Layer 5 of a small transformer language model trained on English Wikipedia (8 layers, counted from 0, width 128).
A neuron's activation on a vector x is SiLU(gate . x) times (in . x), where the dot is the dot product.

Input weights of the MLP neurons that the questions are about. A number n stands for n times 0.00048.
n44 gate: 16 40 -40 4 -21 -19 -74 -17 23 -36 12 59 54 -65 -53 -3 15 3 -65 -106 100 -39 -9 50 -19 -9 47 -70 41 37 -49 27 31 -79 89 -11 9 32 20 56 -26 9 -7 -44 -27 -66 7 -10 -3 -41 -35 24 -59 -19 -127 -12 -8 -136 30 -68 51 -43 37 -2 -16 52 -111 -19 46 -31 -15 11 106 -6 11 -57 -53 -10 64 15 -50 -29 70 39 -15 86 -4 -98 -12 -19 -30 73 -80 62 31 17 -24 7 -11 117 15 99 -20 155 18 -26 16 32 -26 49 72 15 -14 -6 64 -42 11 -48 -45 -13 -94 -9 46 29 -36 -30 -43 71
n52 gate: 260 -251 16 -35 125 65 -129 -81 0 107 -43 -52 63 62 85 17 -156 -85 246 221 -250 -221 129 -82 -181 -164 0 92 137 -53 270 16 -263 -12 130 -38 8 -101 115 -120 65 83 -4 -11 -53 -48 -149 -287 -156 16 42 80 -122 21 84 -27 -117 -32 218 81 62 315 24 -114 -71 -329 71 107 -224 167 -77 -151 -60 220 197 31 47 -34 -149 179 24 81 -93 -252 114 -115 31 -52 -64 -21 33 -155 217 64 34 -191 240 -4 12 75 111 -39 -47 -118 -52 133 -74 143 -107 4 -135 87 -105 -105 100 0 270 -66 -184 -218 73 -82 -248 83 255 109 114 -39
n87 gate: 82 -117 -26 150 -4 51 49 -118 121 7 34 42 -268 24 -303 -232 -144 -26 28 -151 -282 142 -18 -22 -66 29 204 110 -63 -213 40 83 60 -149 -81 -11 -86 35 -137 -23 49 72 56 -185 115 -161 -95 14 61 41 131 -4 111 75 -188 -96 164 -85 52 279 -155 64 -112 155 223 20 71 -172 354 148 -8 -47 -31 -117 -75 -37 287 -253 20 -42 -141 27 35 -99 81 85 55 45 -151 67 -124 98 85 61 -147 12 58 172 288 -98 -221 143 37 13 45 -74 85 149 215 -173 -100 41 -45 131 51 -155 62 -141 181 41 128 85 -183 -63 -65 -103 -29 149
n94 gate: 90 203 72 -123 125 -46 73 29 -242 77 108 -141 -46 17 -275 -104 -12 161 191 102 48 33 101 16 41 -38 90 188 102 176 -147 44 -132 -124 26 154 140 -19 -181 229 -13 204 32 -147 -109 -103 37 -75 -46 -338 -142 88 -113 225 25 -16 -88 -65 20 70 -252 326 4 -24 173 -147 -205 -175 -35 67 41 -78 -169 12 68 160 75 -65 -141 -90 181 -374 -60 -96 -73 -74 151 -104 -56 42 -243 -4 69 -76 184 -283 -76 116 -62 -212 12 -93 -50 -9 -20 192 70 184 -124 -60 41 194 -83 164 -8 -16 -33 0 -12 -39 65 78 -189 -277 137 -188 22 169
n102 gate: 15 92 107 -195 -175 143 149 -62 37 -7 82 15 -255 197 16 -140 -150 -126 101 16 -63 17 -4 35 53 129 -55 4 23 -178 -71 -59 122 131 -77 223 56 -89 233 -64 82 30 117 15 260 -51 -70 -55 -23 -15 107 -38 40 -54 -42 96 -219 161 -67 111 -54 -24 -98 -93 89 -204 31 -102 -313 -33 145 -4 36 157 22 62 -8 -226 -234 -145 -132 12 -178 -323 -210 32 -379 -95 -8 140 90 119 -40 -24 50 265 -72 115 -235 -152 -231 4 -185 94 63 -112 173 100 216 -94 -48 -12 7 -17 -66 -97 198 -147 -120 -123 130 263 -120 -209 83 -255 -199 86
n129 gate: 396 -276 144 16 192 -263 -128 35 70 200 -31 -360 -157 -4 99 -189 153 -61 131 44 63 -97 79 -8 -9 85 46 178 33 -204 107 -327 161 79 -35 56 24 48 79 81 286 92 17 16 86 266 -138 -103 -32 219 -8 -81 -13 -146 -403 -251 303 78 -202 -21 -128 63 -42 48 -58 -107 222 -45 -168 79 91 0 -4 -70 64 -208 292 -138 57 -17 60 -99 52 212 30 126 -135 -72 51 -101 -85 -210 48 77 53 151 65 -29 -40 -247 30 148 -111 19 -106 191 4 52 168 -157 30 122 69 -80 18 -253 -30 -114 83 -33 -41 122 -218 -97 -97 -146 -111 163
n197 gate: 143 -103 -70 109 29 197 -117 -225 -12 -79 -25 -91 -16 44 -12 -138 87 -41 207 284 74 41 -99 103 81 -82 -8 -4 -238 -20 78 -207 -90 40 130 -125 -137 -26 -64 4 55 170 -100 223 59 36 65 146 -78 251 53 -212 253 65 62 76 59 52 -12 -83 159 27 -54 -195 -73 -16 31 101 -167 261 179 -232 -59 -53 159 237 -12 -67 77 -107 -51 60 -40 13 -219 -356 109 31 -43 -57 89 -122 -104 161 147 -12 78 196 106 85 -100 -204 76 -230 43 417 -57 -84 -75 14 68 221 -127 -90 61 -244 -151 64 -46 -171 -8 32 57 -48 82 -71 111 35
n218 gate: -21 -20 -112 -35 58 -38 308 -172 193 -194 20 8 -326 -125 154 -436 104 65 147 -133 -196 257 -92 192 -157 133 188 -259 106 -96 -19 -81 36 5 -12 122 318 -67 102 -85 132 -38 62 74 -109 -29 67 104 -128 48 -13 -107 18 131 184 -356 -68 82 199 95 -52 -31 40 -110 -92 179 -27 -184 49 62 -5 -27 -262 -160 -55 -206 203 -226 37 -87 113 -77 -172 19 187 -32 -389 -367 -9 -167 146 -58 -73 130 141 -36 166 78 117 -154 128 -191 52 -112 161 110 -357 -256 374 35 -23 27 45 -104 74 -83 -5 101 162 -17 39 -69 5 -14 -60 -126 205 79
n258 gate: -175 -42 -173 -77 123 145 -36 43 -191 -156 231 -185 -45 96 -30 144 -4 -191 -40 -30 4 -18 201 -4 -170 -65 109 -13 -435 -43 156 -89 -84 44 82 151 80 -71 -78 -80 50 104 -154 -120 9 -109 -51 -252 -353 107 37 12 -111 119 40 -25 89 -4 92 102 -164 210 117 -90 66 -147 -54 79 102 212 73 -73 -110 212 -88 202 141 109 -311 -129 -4 77 -217 -105 94 69 77 -13 4 -197 130 -291 147 242 9 51 52 -77 -4 4 -117 -57 -107 -182 -63 0 4 242 -176 -85 -116 -343 -107 213 31 12 -375 -174 -41 164 -146 -35 128 179 24 -195 -101 -137
n263 gate: 57 85 -80 -86 -45 131 -14 132 43 9 207 21 57 -122 -100 36 -99 89 27 -66 -76 107 -165 -40 102 -89 172 176 -69 -43 -40 112 96 129 -133 -75 124 -81 -158 -131 -153 48 -22 -159 74 53 9 -6 58 -3 138 64 42 -40 165 84 48 240 47 22 -71 -92 -95 49 56 172 -13 -14 239 -30 -7 10 -16 37 -42 -3 -16 186 7 0 6 -198 -48 191 -62 -49 151 32 134 269 122 138 -127 -193 7 107 24 -62 -80 56 3 59 22 -58 -64 -63 102 -93 -250 17 -192 -130 55 175 76 165 29 -161 91 245 -185 124 107 73 -64 35 59 -63
n283 gate: 169 159 -167 -354 -29 -93 -113 -111 -76 -68 18 54 -362 310 -189 -174 -102 60 17 -292 -162 -158 -38 -57 133 101 -42 19 -38 -56 -148 136 -179 165 -94 -147 -258 -33 -52 -207 174 26 -46 -32 -118 122 -76 -36 41 30 56 -4 -32 69 -29 -79 63 218 -8 38 76 -4 204 -56 164 -254 27 0 -51 -101 143 -100 -235 -139 -140 8 23 82 101 95 252 -16 -33 34 36 -167 -79 187 303 61 25 -113 127 -133 -45 -107 -15 -203 -73 -211 -76 -185 -87 -44 -43 38 151 -51 -38 -137 4 85 39 -238 113 -266 171 -8 -84 19 -41 -40 -90 -229 22 -7 -21 123
n290 gate: -123 -9 -181 -95 -42 -49 47 -307 -12 91 -60 -136 237 -4 40 25 -123 57 92 73 -90 -119 50 -31 289 128 89 16 74 4 83 110 -161 196 11 -63 -7 -96 102 -20 -146 223 121 -7 8 102 253 206 7 134 -129 282 240 243 416 -61 16 172 35 -111 -88 39 -27 217 135 79 97 0 56 29 20 117 -111 107 -49 -46 128 -11 -41 -12 72 72 -63 150 4 -24 88 307 -86 -4 -89 -110 85 -147 -136 40 206 -72 -82 -193 12 -164 11 -54 51 154 46 26 -127 24 97 -47 268 294 -45 -54 93 183 -127 -207 27 -32 -45 -216 0 -32 297 260
n296 gate: -32 75 -63 192 100 178 27 97 78 -55 57 51 -327 -140 -34 158 -136 -86 247 -96 -147 26 25 45 227 -231 -191 250 46 35 -125 -51 42 -127 -83 -32 -124 -71 148 81 138 60 21 66 17 -145 157 -8 -28 8 69 28 -103 27 -139 -202 311 17 -13 -152 -317 160 -13 -104 -50 112 -59 170 61 31 164 295 -34 -147 -24 203 321 4 -325 -138 -30 17 67 -41 147 191 20 -263 -76 198 -69 -196 26 13 62 -275 202 -25 132 57 -148 -16 95 -110 118 -58 -140 8 -172 -115 -13 235 65 -89 53 -273 22 70 83 95 -33 -35 284 92 153 -207 472 -8
n44 in: 117 32 -92 85 119 59 12 -10 79 3 86 -154 39 87 -204 243 -39 -18 39 -244 62 206 193 46 91 -168 -264 -84 -40 -154 135 29 -99 106 -75 148 -205 -31 19 -169 76 66 -72 189 100 200 119 -96 213 68 -78 -7 -175 50 8 224 -100 -26 22 85 -50 -69 -25 154 -119 -108 -167 -10 -20 65 -4 4 -137 -173 -194 -83 -25 -126 167 0 233 -78 93 299 -172 154 32 55 -121 244 -33 -103 180 -66 61 -204 -56 -202 19 50 -19 -21 0 116 22 176 -86 -7 204 39 -34 -25 46 -120 -80 -318 15 45 -140 29 -95 -191 -81 57 171 53 -28 116
n52 in: -151 -185 86 -192 97 -179 143 118 -60 -115 161 -95 0 400 4 194 68 86 -124 212 105 -49 -126 141 -121 -235 -265 98 73 72 -198 -27 94 -61 -217 -55 -63 117 -48 -274 293 11 -158 255 -28 -22 11 146 -37 -148 117 -123 214 20 -99 30 -39 -179 70 76 0 -23 77 -160 -180 74 62 -21 103 167 79 -44 161 -38 -92 130 -134 -123 101 171 -126 32 135 4 147 -32 -106 47 -109 -49 163 -109 -8 177 -70 99 -89 -143 -110 -49 -56 -227 -4 -18 35 38 38 73 201 72 195 116 60 -201 126 -137 -156 -72 -141 -129 -215 8 119 48 130 39 -171 -150
n87 in: -51 99 -18 -59 19 -21 108 -168 -151 7 -55 -60 -49 145 98 194 -49 -121 -133 250 89 105 -119 -158 -15 65 108 -151 42 -114 125 -61 247 -63 147 -64 -3 -44 59 -4 -16 -139 -191 -142 -145 20 193 -94 68 14 -66 127 273 -157 -53 -115 72 11 -39 167 -52 -240 -149 260 -99 -76 -4 77 -154 -20 -223 66 184 -204 24 -155 -131 -14 11 -154 134 128 84 180 -234 -7 45 108 -165 -93 -13 174 -51 137 128 -4 -41 -48 11 86 88 -7 24 159 -82 7 -3 -30 -85 79 172 21 -68 -19 -22 49 -117 -70 -144 56 -242 187 158 19 -89 212 286 81
n94 in: -92 33 -150 0 195 21 153 -217 139 17 95 151 147 -16 -91 -35 -15 -134 -128 -212 123 -67 -95 -114 202 151 -93 -79 89 119 -75 -151 -131 66 -7 149 -164 32 -174 -68 57 171 19 -170 -4 66 -3 46 47 -117 87 22 -19 -16 75 37 34 264 -153 109 26 214 0 280 -92 -115 100 -97 -8 87 222 -15 148 102 7 15 81 -251 -66 -283 87 34 88 -135 -138 58 -98 -147 105 -184 -174 -53 61 -79 -32 149 387 83 -59 211 -85 4 -55 -47 173 -121 146 39 -141 0 150 -269 129 24 -12 18 -173 -93 22 -179 22 -89 -91 -190 -36 102 -177 -89
n102 in: -197 -173 126 -25 122 37 -33 223 58 -52 -86 77 18 -122 150 -41 207 -151 -208 -54 30 36 76 -174 206 -75 -42 -9 -316 107 28 70 130 -104 20 -164 -33 171 170 -83 -57 169 -211 -240 -106 185 69 -20 91 123 67 33 18 -154 -74 131 184 4 -39 -156 -156 -195 -94 -205 13 -18 26 -182 211 89 208 -223 294 38 -152 -107 111 220 -45 -253 154 -18 -334 -19 -350 89 -50 148 78 -131 24 160 44 22 50 -88 265 -134 -77 -213 214 164 34 -59 374 -175 135 102 -154 279 -58 -30 -292 64 -240 -127 -62 9 -55 4 46 -45 -46 13 25 -79 38 159
n129 in: 121 77 -249 -11 -105 108 117 -11 -180 -115 53 94 -12 -149 -4 -20 -76 19 -190 -28 43 -236 -42 34 229 272 21 51 84 -116 -132 62 -16 16 -14 -11 -137 58 -96 20 -221 70 -92 118 296 -90 112 102 196 -368 60 26 -28 -20 25 -57 4 226 50 79 4 12 -85 -8 -84 66 -162 -42 -26 72 -12 72 188 90 -33 27 238 52 -105 135 283 -75 -47 140 79 -223 87 78 97 182 -184 -21 -112 235 188 186 4 -34 -69 -36 -240 -45 83 71 -249 130 163 -55 -8 -103 0 77 424 189 263 -152 -48 72 137 -133 -83 0 160 -16 -48 -42 51 -77
n197 in: -94 276 19 -153 -42 -44 -248 169 4 -32 -135 -215 57 52 -31 -204 -37 208 106 12 73 60 0 101 155 -52 162 54 148 -142 -93 -208 23 84 -46 -112 113 -108 60 -39 -67 -135 -171 -270 -175 139 -68 -191 -66 322 267 33 -109 -48 28 -105 -19 -43 -236 -63 138 211 76 -59 189 -12 -57 -151 -174 -93 -94 0 -190 -78 -29 64 -53 0 -120 -137 -35 102 101 205 -12 -71 201 -119 54 108 129 25 47 74 -69 8 48 145 -44 0 -189 19 -4 210 0 -238 -120 -137 169 -47 -141 -149 -195 -166 -312 -8 -4 127 11 4 78 4 -121 -92 -18 203 -244 -8
n218 in: 141 -189 -119 -21 -190 -218 -52 -125 -81 138 -87 61 -181 191 143 224 278 -123 47 -262 -87 55 -120 -86 209 -126 -71 -84 -4 -140 70 -163 -158 -168 167 -103 -38 -194 45 261 -163 -112 139 -24 4 146 65 119 272 184 136 -344 -254 -87 -102 145 -244 121 -122 115 385 48 217 283 52 28 -117 110 -213 82 -170 32 18 132 137 9 303 29 46 -108 9 166 132 -29 -67 5 43 150 -140 -197 -48 -100 76 -137 -14 -9 -163 -47 -362 -5 -135 89 -51 184 -53 -39 47 -91 -156 135 148 131 92 -148 160 17 27 18 -69 -60 136 -126 374 82 -75 -176 101 121
n258 in: -244 152 -214 4 -9 69 148 107 -287 -52 76 -30 -90 113 -303 159 -389 39 -13 -236 28 -190 -87 39 -33 -35 130 69 -12 -87 294 142 -206 42 94 57 -104 -129 -142 -175 4 115 120 -11 -237 -75 -240 -230 219 -110 -281 -120 -4 8 30 -59 -61 -173 28 -121 -55 -36 -180 -165 123 -106 176 36 4 53 -152 -232 220 144 23 -107 -4 -81 -71 -25 151 8 -68 4 -231 4 -239 97 16 -21 84 -109 -83 -4 174 53 -15 -70 156 147 -174 98 153 -41 57 0 98 53 -43 -153 17 -141 18 -21 -84 122 252 -238 194 -63 19 -50 153 113 208 -66 159 28
n263 in: -41 -78 98 -69 80 -158 145 -77 233 -62 -30 -186 50 105 -31 -77 -23 -153 -122 -38 54 -11 109 106 -45 -52 -95 176 276 83 118 -179 94 -53 85 118 -22 -16 230 183 228 -3 210 53 41 -28 -101 -32 116 69 -62 16 -41 -159 -229 -115 170 -161 60 -10 -43 -104 87 14 -7 -114 -124 -175 272 -148 -193 -45 160 69 -51 -60 20 29 -7 -183 102 69 152 59 17 28 -26 -24 -27 -165 -21 -131 28 -41 -64 14 48 59 -60 218 -38 -20 62 -96 -61 -162 -220 73 134 -68 255 -134 -3 -82 -102 43 -62 -112 -20 -53 -189 -93 35 7 154 -89 -155 160
n283 in: 178 -106 -28 -31 -203 -153 254 228 70 -148 -209 49 17 249 20 -274 195 54 149 103 -127 0 16 8 -41 69 129 -4 47 33 -241 -241 -156 191 15 128 -190 315 99 20 70 212 -48 -126 -61 96 34 -90 -8 -74 -112 -256 -81 -13 -199 -206 -77 57 222 85 23 -120 206 -197 43 17 -127 -25 18 130 -147 185 -20 124 80 75 -8 -69 179 -41 28 -273 -176 4 -69 103 -4 156 48 75 25 -22 20 -16 29 -85 -179 220 104 -229 222 35 -187 86 -248 -137 125 98 99 99 49 -207 131 17 29 -66 29 219 20 -160 -50 -78 38 -83 -156 102 -92 190
n290 in: 14 206 -103 111 29 -62 -115 56 -71 -162 202 -153 32 -75 -193 32 41 -62 -203 8 -87 72 41 -216 -51 0 0 -38 -56 -321 109 -115 149 -300 -81 187 -91 -25 -217 15 -179 -54 222 14 42 106 -103 14 -134 56 -59 -364 -93 -147 -8 104 -46 -31 53 -37 -41 -49 -4 94 -19 -193 -192 -78 -126 -32 66 164 -208 288 123 82 -105 69 16 -16 -104 58 -75 -170 175 -51 -4 4 76 28 -111 -95 39 0 112 190 15 92 119 -131 -133 -4 -145 87 -252 -194 -141 172 -82 -40 -261 212 -62 181 111 246 -183 -55 -30 119 -103 -156 -172 8 -91 -62 -33 30
n296 in: -199 195 -181 -4 74 -119 245 111 -111 -111 -4 -52 -205 -272 -13 295 -46 79 -206 -66 180 -108 160 -29 -93 181 111 17 17 44 -300 237 -17 -22 88 -69 -110 -101 22 -48 -164 179 -251 -107 109 -155 176 -28 -4 -4 -79 -12 -35 68 246 -88 187 -31 102 134 -21 73 -243 -44 8 114 -85 139 166 88 110 168 261 -142 -122 194 204 -90 -251 -127 -4 -53 -44 94 202 84 275 151 -43 215 27 -158 -9 13 212 -236 226 220 27 -157 -186 -134 176 220 78 38 214 -194 -231 49 -26 77 -141 -27 -58 -316 48 58 261 8 29 155 109 9 156 -35 5 -238

Each question shows a token from some text and the vector x that enters the MLP there. A number n stands for n times 0.018.

"cons": -132 16 -133 12 -23 -107 -10 -88 236 -29 -178 51 -81 142 -105 -126 65 97 -39 -137 150 19 -25 -26 95 -262 -91 -154 5 17 -26 61 -25 -50 85 131 8 -146 -173 -67 87 -178 133 -25 -32 -2 -27 251 -85 31 -72 -9 -46 115 -68 -93 93 -127 -56 26 51 -38 52 61 -4 140 -78 -164 23 -131 -11 98 -73 -4 33 -85 -81 250 25 -7 72 10 -3 14 79 -21 -60 -33 10 -71 5 164 -133 48 137 20 -62 -56 -3 -157 94 90 -73 169 111 -17 -88 121 49 2 19 35 -88 185 -82 -162 105 -68 31 -59 -326 29 37 -80 -53 -30 1 23
Which three neurons fire most, strongest first? n218, n44, n296

" won": -9 -23 -23 -53 -49 44 -97 -53 114 -66 167 187 177 19 71 44 101 33 119 -119 0 -94 48 -57 14 -85 47 20 -75 15 37 -46 63 -154 172 -22 93 116 71 16 126 77 116 -89 66 3 125 170 -124 35 25 -121 44 -52 -110 -4 -107 113 132 -37 48 -61 54 -134 141 92 -124 -72 70 -33 -108 -163 148 53 31 -37 -70 -1 110 190 20 122 -60 -134 -230 80 -11 -62 -115 -44 -176 -181 -256 87 93 -37 78 -51 35 65 -26 -33 96 -95 -7 -49 47 51 27 67 -45 -70 82 -11 -26 -75 110 -156 -207 35 -188 127 -158 -55 -76 179 10 122
Which neuron fires most, and how strongly? n296, at about 0.85

"Ind": 54 -49 -12 -65 -199 149 -144 118 170 -178 16 -15 -54 55 -168 -37 57 -67 -29 -89 28 -80 11 9 -150 144 145 -109 -197 195 -26 71 87 -34 22 12 -22 -76 36 -58 22 24 125 -9 26 40 -5 -17 -153 -83 -112 171 50 1 7 191 -110 -91 -49 -119 190 91 -23 11 70 -50 -17 -232 -63 120 -34 -16 -14 25 -70 38 18 11 79 179 -51 37 81 61 92 162 91 -58 28 -51 -145 -44 -146 33 121 -55 -23 -51 74 184 39 111 72 46 48 -258 -153 36 -13 -29 89 -8 83 174 41 -325 4 -151 -83 -142 -132 54 -22 29 80 60 -12 -16
The neuron with the highest activation: n44

"\n\n": 202 -49 -93 30 -66 111 -132 50 148 -65 3 -75 39 -68 -4 59 -93 157 -83 -220 23 -215 -121 28 18 74 119 145 130 58 -72 -41 -14 -165 98 69 -29 174 53 45 18 115 -47 -102 -44 75 74 26 -60 -18 -89 152 139 19 -126 -102 -13 11 -61 -91 15 -307 91 -39 66 154 -13 95 -146 8 -171 50 124 -32 15 -6 -134 -101 7 68 76 45 -40 -147 -51 -13 34 94 -47 -70 -164 6 51 22 107 -77 164 91 10 87 -152 54 30 78 101 -96 39 -9 -65 -113 33 -12 67 5 13 -16 47 -179 -106 -91 -296 113 12 -53 -2 -116 -1 112
The neuron with the highest activation: n129

" This": 150 -11 -138 -156 -101 1 -52 99 -42 16 18 222 285 -36 -13 82 256 76 -34 -79 172 -44 -21 95 -30 -53 124 -57 -11 -4 -101 -7 -27 -113 241 38 -45 29 -91 -63 51 48 67 -97 114 -64 93 95 -91 -54 -45 39 125 -59 -37 -126 -30 11 -52 -134 139 -98 -54 -92 86 -6 5 101 -103 48 -194 -87 -25 99 -12 43 -50 23 136 144 -39 -23 28 -63 -119 73 46 91 16 59 -50 -143 -94 -53 94 -91 -24 71 -3 44 -33 47 154 35 107 -220 -54 112 -119 -95 19 -62 86 -51 27 -187 31 -12 -172 31 -184 127 -83 -44 -90 107 -117 87
The neuron with the highest activation: n283

",": 44 -46 -236 165 68 139 -10 70 -38 -87 35 48 306 9 -136 -87 24 54 -187 -169 -42 94 81 -37 -124 -186 111 17 101 -64 -4 16 28 -171 162 38 -81 7 37 -25 -23 113 -65 -77 106 34 65 17 -12 78 126 118 136 -68 72 -46 -99 -21 11 -202 183 0 -62 58 -25 77 -43 -64 -50 1 22 4 94 -59 -73 8 0 22 12 118 31 108 142 -96 -101 107 99 4 -16 42 44 -81 27 49 -52 -65 -11 -1 33 0 57 23 -14 101 52 -158 -116 93 -153 -6 -25 -313 -5 -118 -130 -113 33 -95 -136 43 -114 105 -33 30 -4 -213 134 72
Which neuron fires most, and how strongly? n44, at about 1.8

"cc": -65 -8 -27 -91 -224 25 -31 -32 -33 -66 91 36 -76 144 -131 -147 93 -39 -49 -56 -88 -43 188 0 99 110 107 -54 -77 -9 -12 94 69 -54 -45 108 94 36 42 -105 66 114 -29 36 102 120 118 46 -90 -56 79 130 -47 -67 89 -21 -35 -70 7 -35 90 101 131 74 175 -54 -62 -192 -113 -2 60 97 -67 60 19 189 105 72 -35 -76 105 64 71 -40 10 233 57 -50 -110 -8 114 5 -168 -63 12 -80 53 -194 132 197 -42 159 134 -36 19 -157 -22 21 130 84 185 219 -90 43 67 -208 40 -172 -46 -9 -281 130 -55 -56 14 70 -7 8
The two highest activations, in order: n102, n44

" dra": 77 -70 -55 -71 -119 58 -85 148 64 -40 36 -27 -141 -20 -68 92 107 -54 -80 -31 -56 -42 -49 -86 31 139 27 -57 -42 39 36 173 36 77 17 145 76 31 66 -126 135 83 76 -165 91 106 -63 -124 -79 -40 -61 50 -26 -222 -219 -28 -10 -27 93 -71 135 94 95 -24 167 37 -69 -155 96 42 -159 -18 69 145 61 73 -218 -13 66 -38 93 116 39 -83 -87 -92 88 -80 -25 132 -173 41 -59 129 83 77 -5 -76 47 -44 31 19 2 214 220 -107 -58 131 150 -7 10 -38 121 -39 58 -198 207 24 -83 8 -191 -16 -90 -29 -154 135 -43 235
Which three neurons fire most, strongest first? n283, n102, n44

" portray": 84 41 -27 -48 -175 34 -86 -13 65 -31 49 71 77 189 28 48 -26 -24 -176 -34 9 -151 132 -54 21 66 93 -19 94 -66 70 126 118 25 174 -16 115 149 -51 68 46 198 -50 73 -49 -46 73 -18 -268 26 11 -139 -8 31 -290 -120 24 22 63 -4 105 -116 143 -53 53 -15 -182 -28 41 13 16 -157 66 80 23 22 -36 73 92 -42 6 149 159 -96 -151 -74 -15 119 45 -9 -111 5 -225 -29 158 57 38 -68 112 92 -83 137 146 17 22 -75 100 -2 -63 27 81 -184 31 11 -209 -157 -71 -161 -219 -42 -93 100 -49 -94 -115 107 -28 6
The neuron with the highest activation: n283

" Football": -2 82 -127 -151 -68 94 37 -14 94 -119 27 34 -73 20 -91 26 13 -88 131 -113 88 -16 5 34 57 -47 13 -74 -44 137 121 -33 77 60 209 -37 41 -110 -10 -107 79 -85 132 -190 31 -97 190 21 79 59 -76 -37 51 24 99 58 94 -31 -111 -33 304 56 -127 3 -13 122 -133 -127 31 155 -54 -75 -128 -46 -46 -111 -11 87 95 4 128 54 182 -45 -72 8 68 -233 117 -26 -149 130 -323 -8 55 -104 -86 -34 165 104 36 77 -4 103 76 -154 -27 85 172 11 -17 -51 -7 72 -80 -132 150 -82 -128 100 -180 116 -26 -108 -97 -52 -85 98
Which three neurons fire most, strongest first? n44, n87, n263

" actress": 7 -38 73 -143 -155 65 -130 54 166 7 141 -68 76 131 -78 -54 8 -36 -125 -134 118 48 16 -137 31 -92 192 -116 124 166 -3 -30 64 -77 98 -7 -40 1 -36 82 -31 43 31 -36 105 -74 -41 91 -191 99 15 8 124 -36 -221 79 -155 10 9 -95 8 49 -55 -2 -31 100 -223 -3 -94 126 -14 -242 4 21 33 14 -150 -118 48 1 146 125 70 -110 -6 -3 56 -80 163 134 -200 30 -77 -37 132 -50 172 22 78 132 -69 131 149 -30 53 -13 102 -12 6 39 61 23 3 -16 -66 -96 138 -129 -161 31 -280 68 43 2 -39 102 -110 54
Which three neurons fire most, strongest first? n197, n44, n263

" this": 111 53 -181 -129 -138 10 -99 60 -95 32 27 251 244 -100 12 130 224 116 -48 -29 190 -72 24 113 -16 -45 69 -35 -27 47 -90 -37 -13 -153 220 77 -21 84 -81 -6 -8 43 70 -54 89 -90 34 130 -99 -34 -51 10 62 -19 -20 -131 -68 106 -77 -148 105 -29 -96 -60 174 -40 -22 -18 3 15 -190 -102 -103 111 75 35 7 60 143 -32 -22 -51 36 10 -188 35 61 13 -10 63 -63 -71 -90 -119 84 -100 -83 69 -63 33 -30 47 196 -12 151 -134 -38 96 -87 -83 -6 15 80 -57 -67 -192 -13 95 -168 25 -195 101 -75 -71 -148 90 -110 51
Which neuron fires most, and how strongly? n94, at about 0.47

" could": 151 83 -12 44 -64 39 -156 34 11 -58 18 64 193 -33 -62 67 80 -92 -7 -224 16 -7 -30 -11 -44 -206 132 -91 -16 -188 -139 -74 51 -69 239 112 75 98 24 -43 31 114 74 -64 90 -39 -35 121 -123 -197 27 59 -32 -78 -123 0 -18 -130 88 -75 16 19 6 -56 139 74 -14 -117 -185 4 -69 -57 262 -10 160 15 -9 56 73 2 10 98 19 -143 -205 -59 87 16 -128 105 -8 28 -68 61 69 -9 3 109 -35 64 -78 35 85 24 140 -141 -9 99 33 25 78 -155 83 -54 102 -257 42 -129 -41 -52 -111 82 -44 -51 -2 155 -139 157
The neuron with the highest activation: n102

" |": 52 3 -106 -182 -29 17 -98 -2 32 -61 45 20 157 -107 -81 88 55 21 -78 -241 40 -37 -30 146 10 -89 158 53 -49 44 -110 -111 66 -207 200 97 14 67 31 -15 -49 133 61 -129 103 0 34 83 33 -73 -64 18 144 -3 -155 -45 -13 -79 161 -32 29 -26 77 -152 6 195 -84 52 -134 -28 -147 -148 204 63 -23 124 -31 21 40 124 99 95 -47 -203 11 36 69 77 -49 -52 -142 -67 -31 24 83 -59 -39 -11 11 -87 -116 108 64 147 175 -145 27 53 -40 -53 66 -26 47 -48 57 -222 -3 -187 -112 -15 -214 106 15 -111 -22 11 -45 66
The neuron with the highest activation: n258

".": 118 -33 -98 -165 -54 17 -110 -1 0 -47 31 -6 149 -131 -71 37 81 58 -111 -269 49 -64 -25 143 -7 -50 159 66 -11 15 -105 -93 79 -178 184 109 12 44 40 12 -62 142 46 -89 123 -8 3 81 3 -49 -65 12 121 -16 -173 -71 -25 -53 121 -30 34 -83 37 -168 -9 230 -96 61 -153 -7 -137 -112 185 59 -8 63 -9 29 51 133 133 66 -64 -189 3 71 70 93 -81 -36 -124 -77 -54 15 119 -56 -27 14 6 -80 -105 82 68 113 155 -111 49 44 -13 -105 55 -21 67 -58 92 -237 30 -179 -89 -27 -224 144 -9 -79 -61 19 -51 72
Which neuron fires most, and how strongly? n129, at about 1.5

" pos": -28 77 30 -112 -250 -37 -65 55 117 33 38 -34 -132 95 98 -33 79 29 -10 -106 -231 -34 -20 -17 28 56 243 -220 -25 49 -61 95 73 -229 112 59 161 -15 -146 -85 -4 82 50 -134 -21 -68 87 14 -144 104 108 -91 53 -125 -66 -63 37 -35 -35 -24 94 -4 -24 33 70 18 -94 -72 -99 14 -35 -38 25 165 123 -59 -55 116 75 124 60 89 48 -37 -50 -114 45 -88 34 63 -155 -47 -46 58 37 161 -33 -150 46 164 -14 -15 92 169 158 -170 113 80 17 15 -111 117 68 35 -81 -249 107 36 -178 12 -143 51 -98 -79 -11 -34 -235 90
Which neuron fires most, and how strongly? n102, at about 1.8

"ers": 75 -46 22 -148 -79 82 -118 15 64 56 121 85 162 32 -49 -89 113 9 66 -239 165 -36 -10 38 53 -237 147 -102 -66 120 -66 -58 8 -160 177 121 63 -48 65 -17 43 20 8 -90 147 -119 91 105 -63 -31 101 -63 198 -63 -154 -57 -15 -92 100 -31 -21 24 6 -36 103 156 -164 -11 -174 76 -147 -70 118 -3 -25 39 -171 99 135 -3 73 107 -62 -126 21 74 40 -39 14 13 -149 -5 -9 -2 170 8 123 -17 3 69 -87 28 74 97 67 -79 15 144 33 27 -8 -68 2 -37 50 -307 114 -169 0 28 -125 99 -20 -6 1 46 -141 116
The two highest activations, in order: n102, n44

"=": 74 -28 -90 -144 -111 28 -121 10 54 -48 13 -16 115 -92 -94 92 100 -2 -53 -263 67 -34 -29 149 -16 -82 144 64 -35 23 -62 -82 72 -189 244 93 -21 48 38 -39 17 95 47 -105 126 -22 49 86 27 -90 -54 15 157 -27 -169 -71 -31 -65 134 -24 18 -80 58 -168 -8 147 -74 48 -134 3 -100 -116 235 74 -47 116 -32 47 35 66 79 54 -72 -196 -38 15 49 101 -60 -28 -86 -91 -56 -10 98 -40 -22 31 15 -72 -125 98 72 121 221 -141 51 57 -57 -54 58 -55 89 -48 105 -210 22 -194 -119 -11 -245 125 -3 -71 -22 -11 -92 101
Which neuron fires most, and how strongly? n102, at about 1.8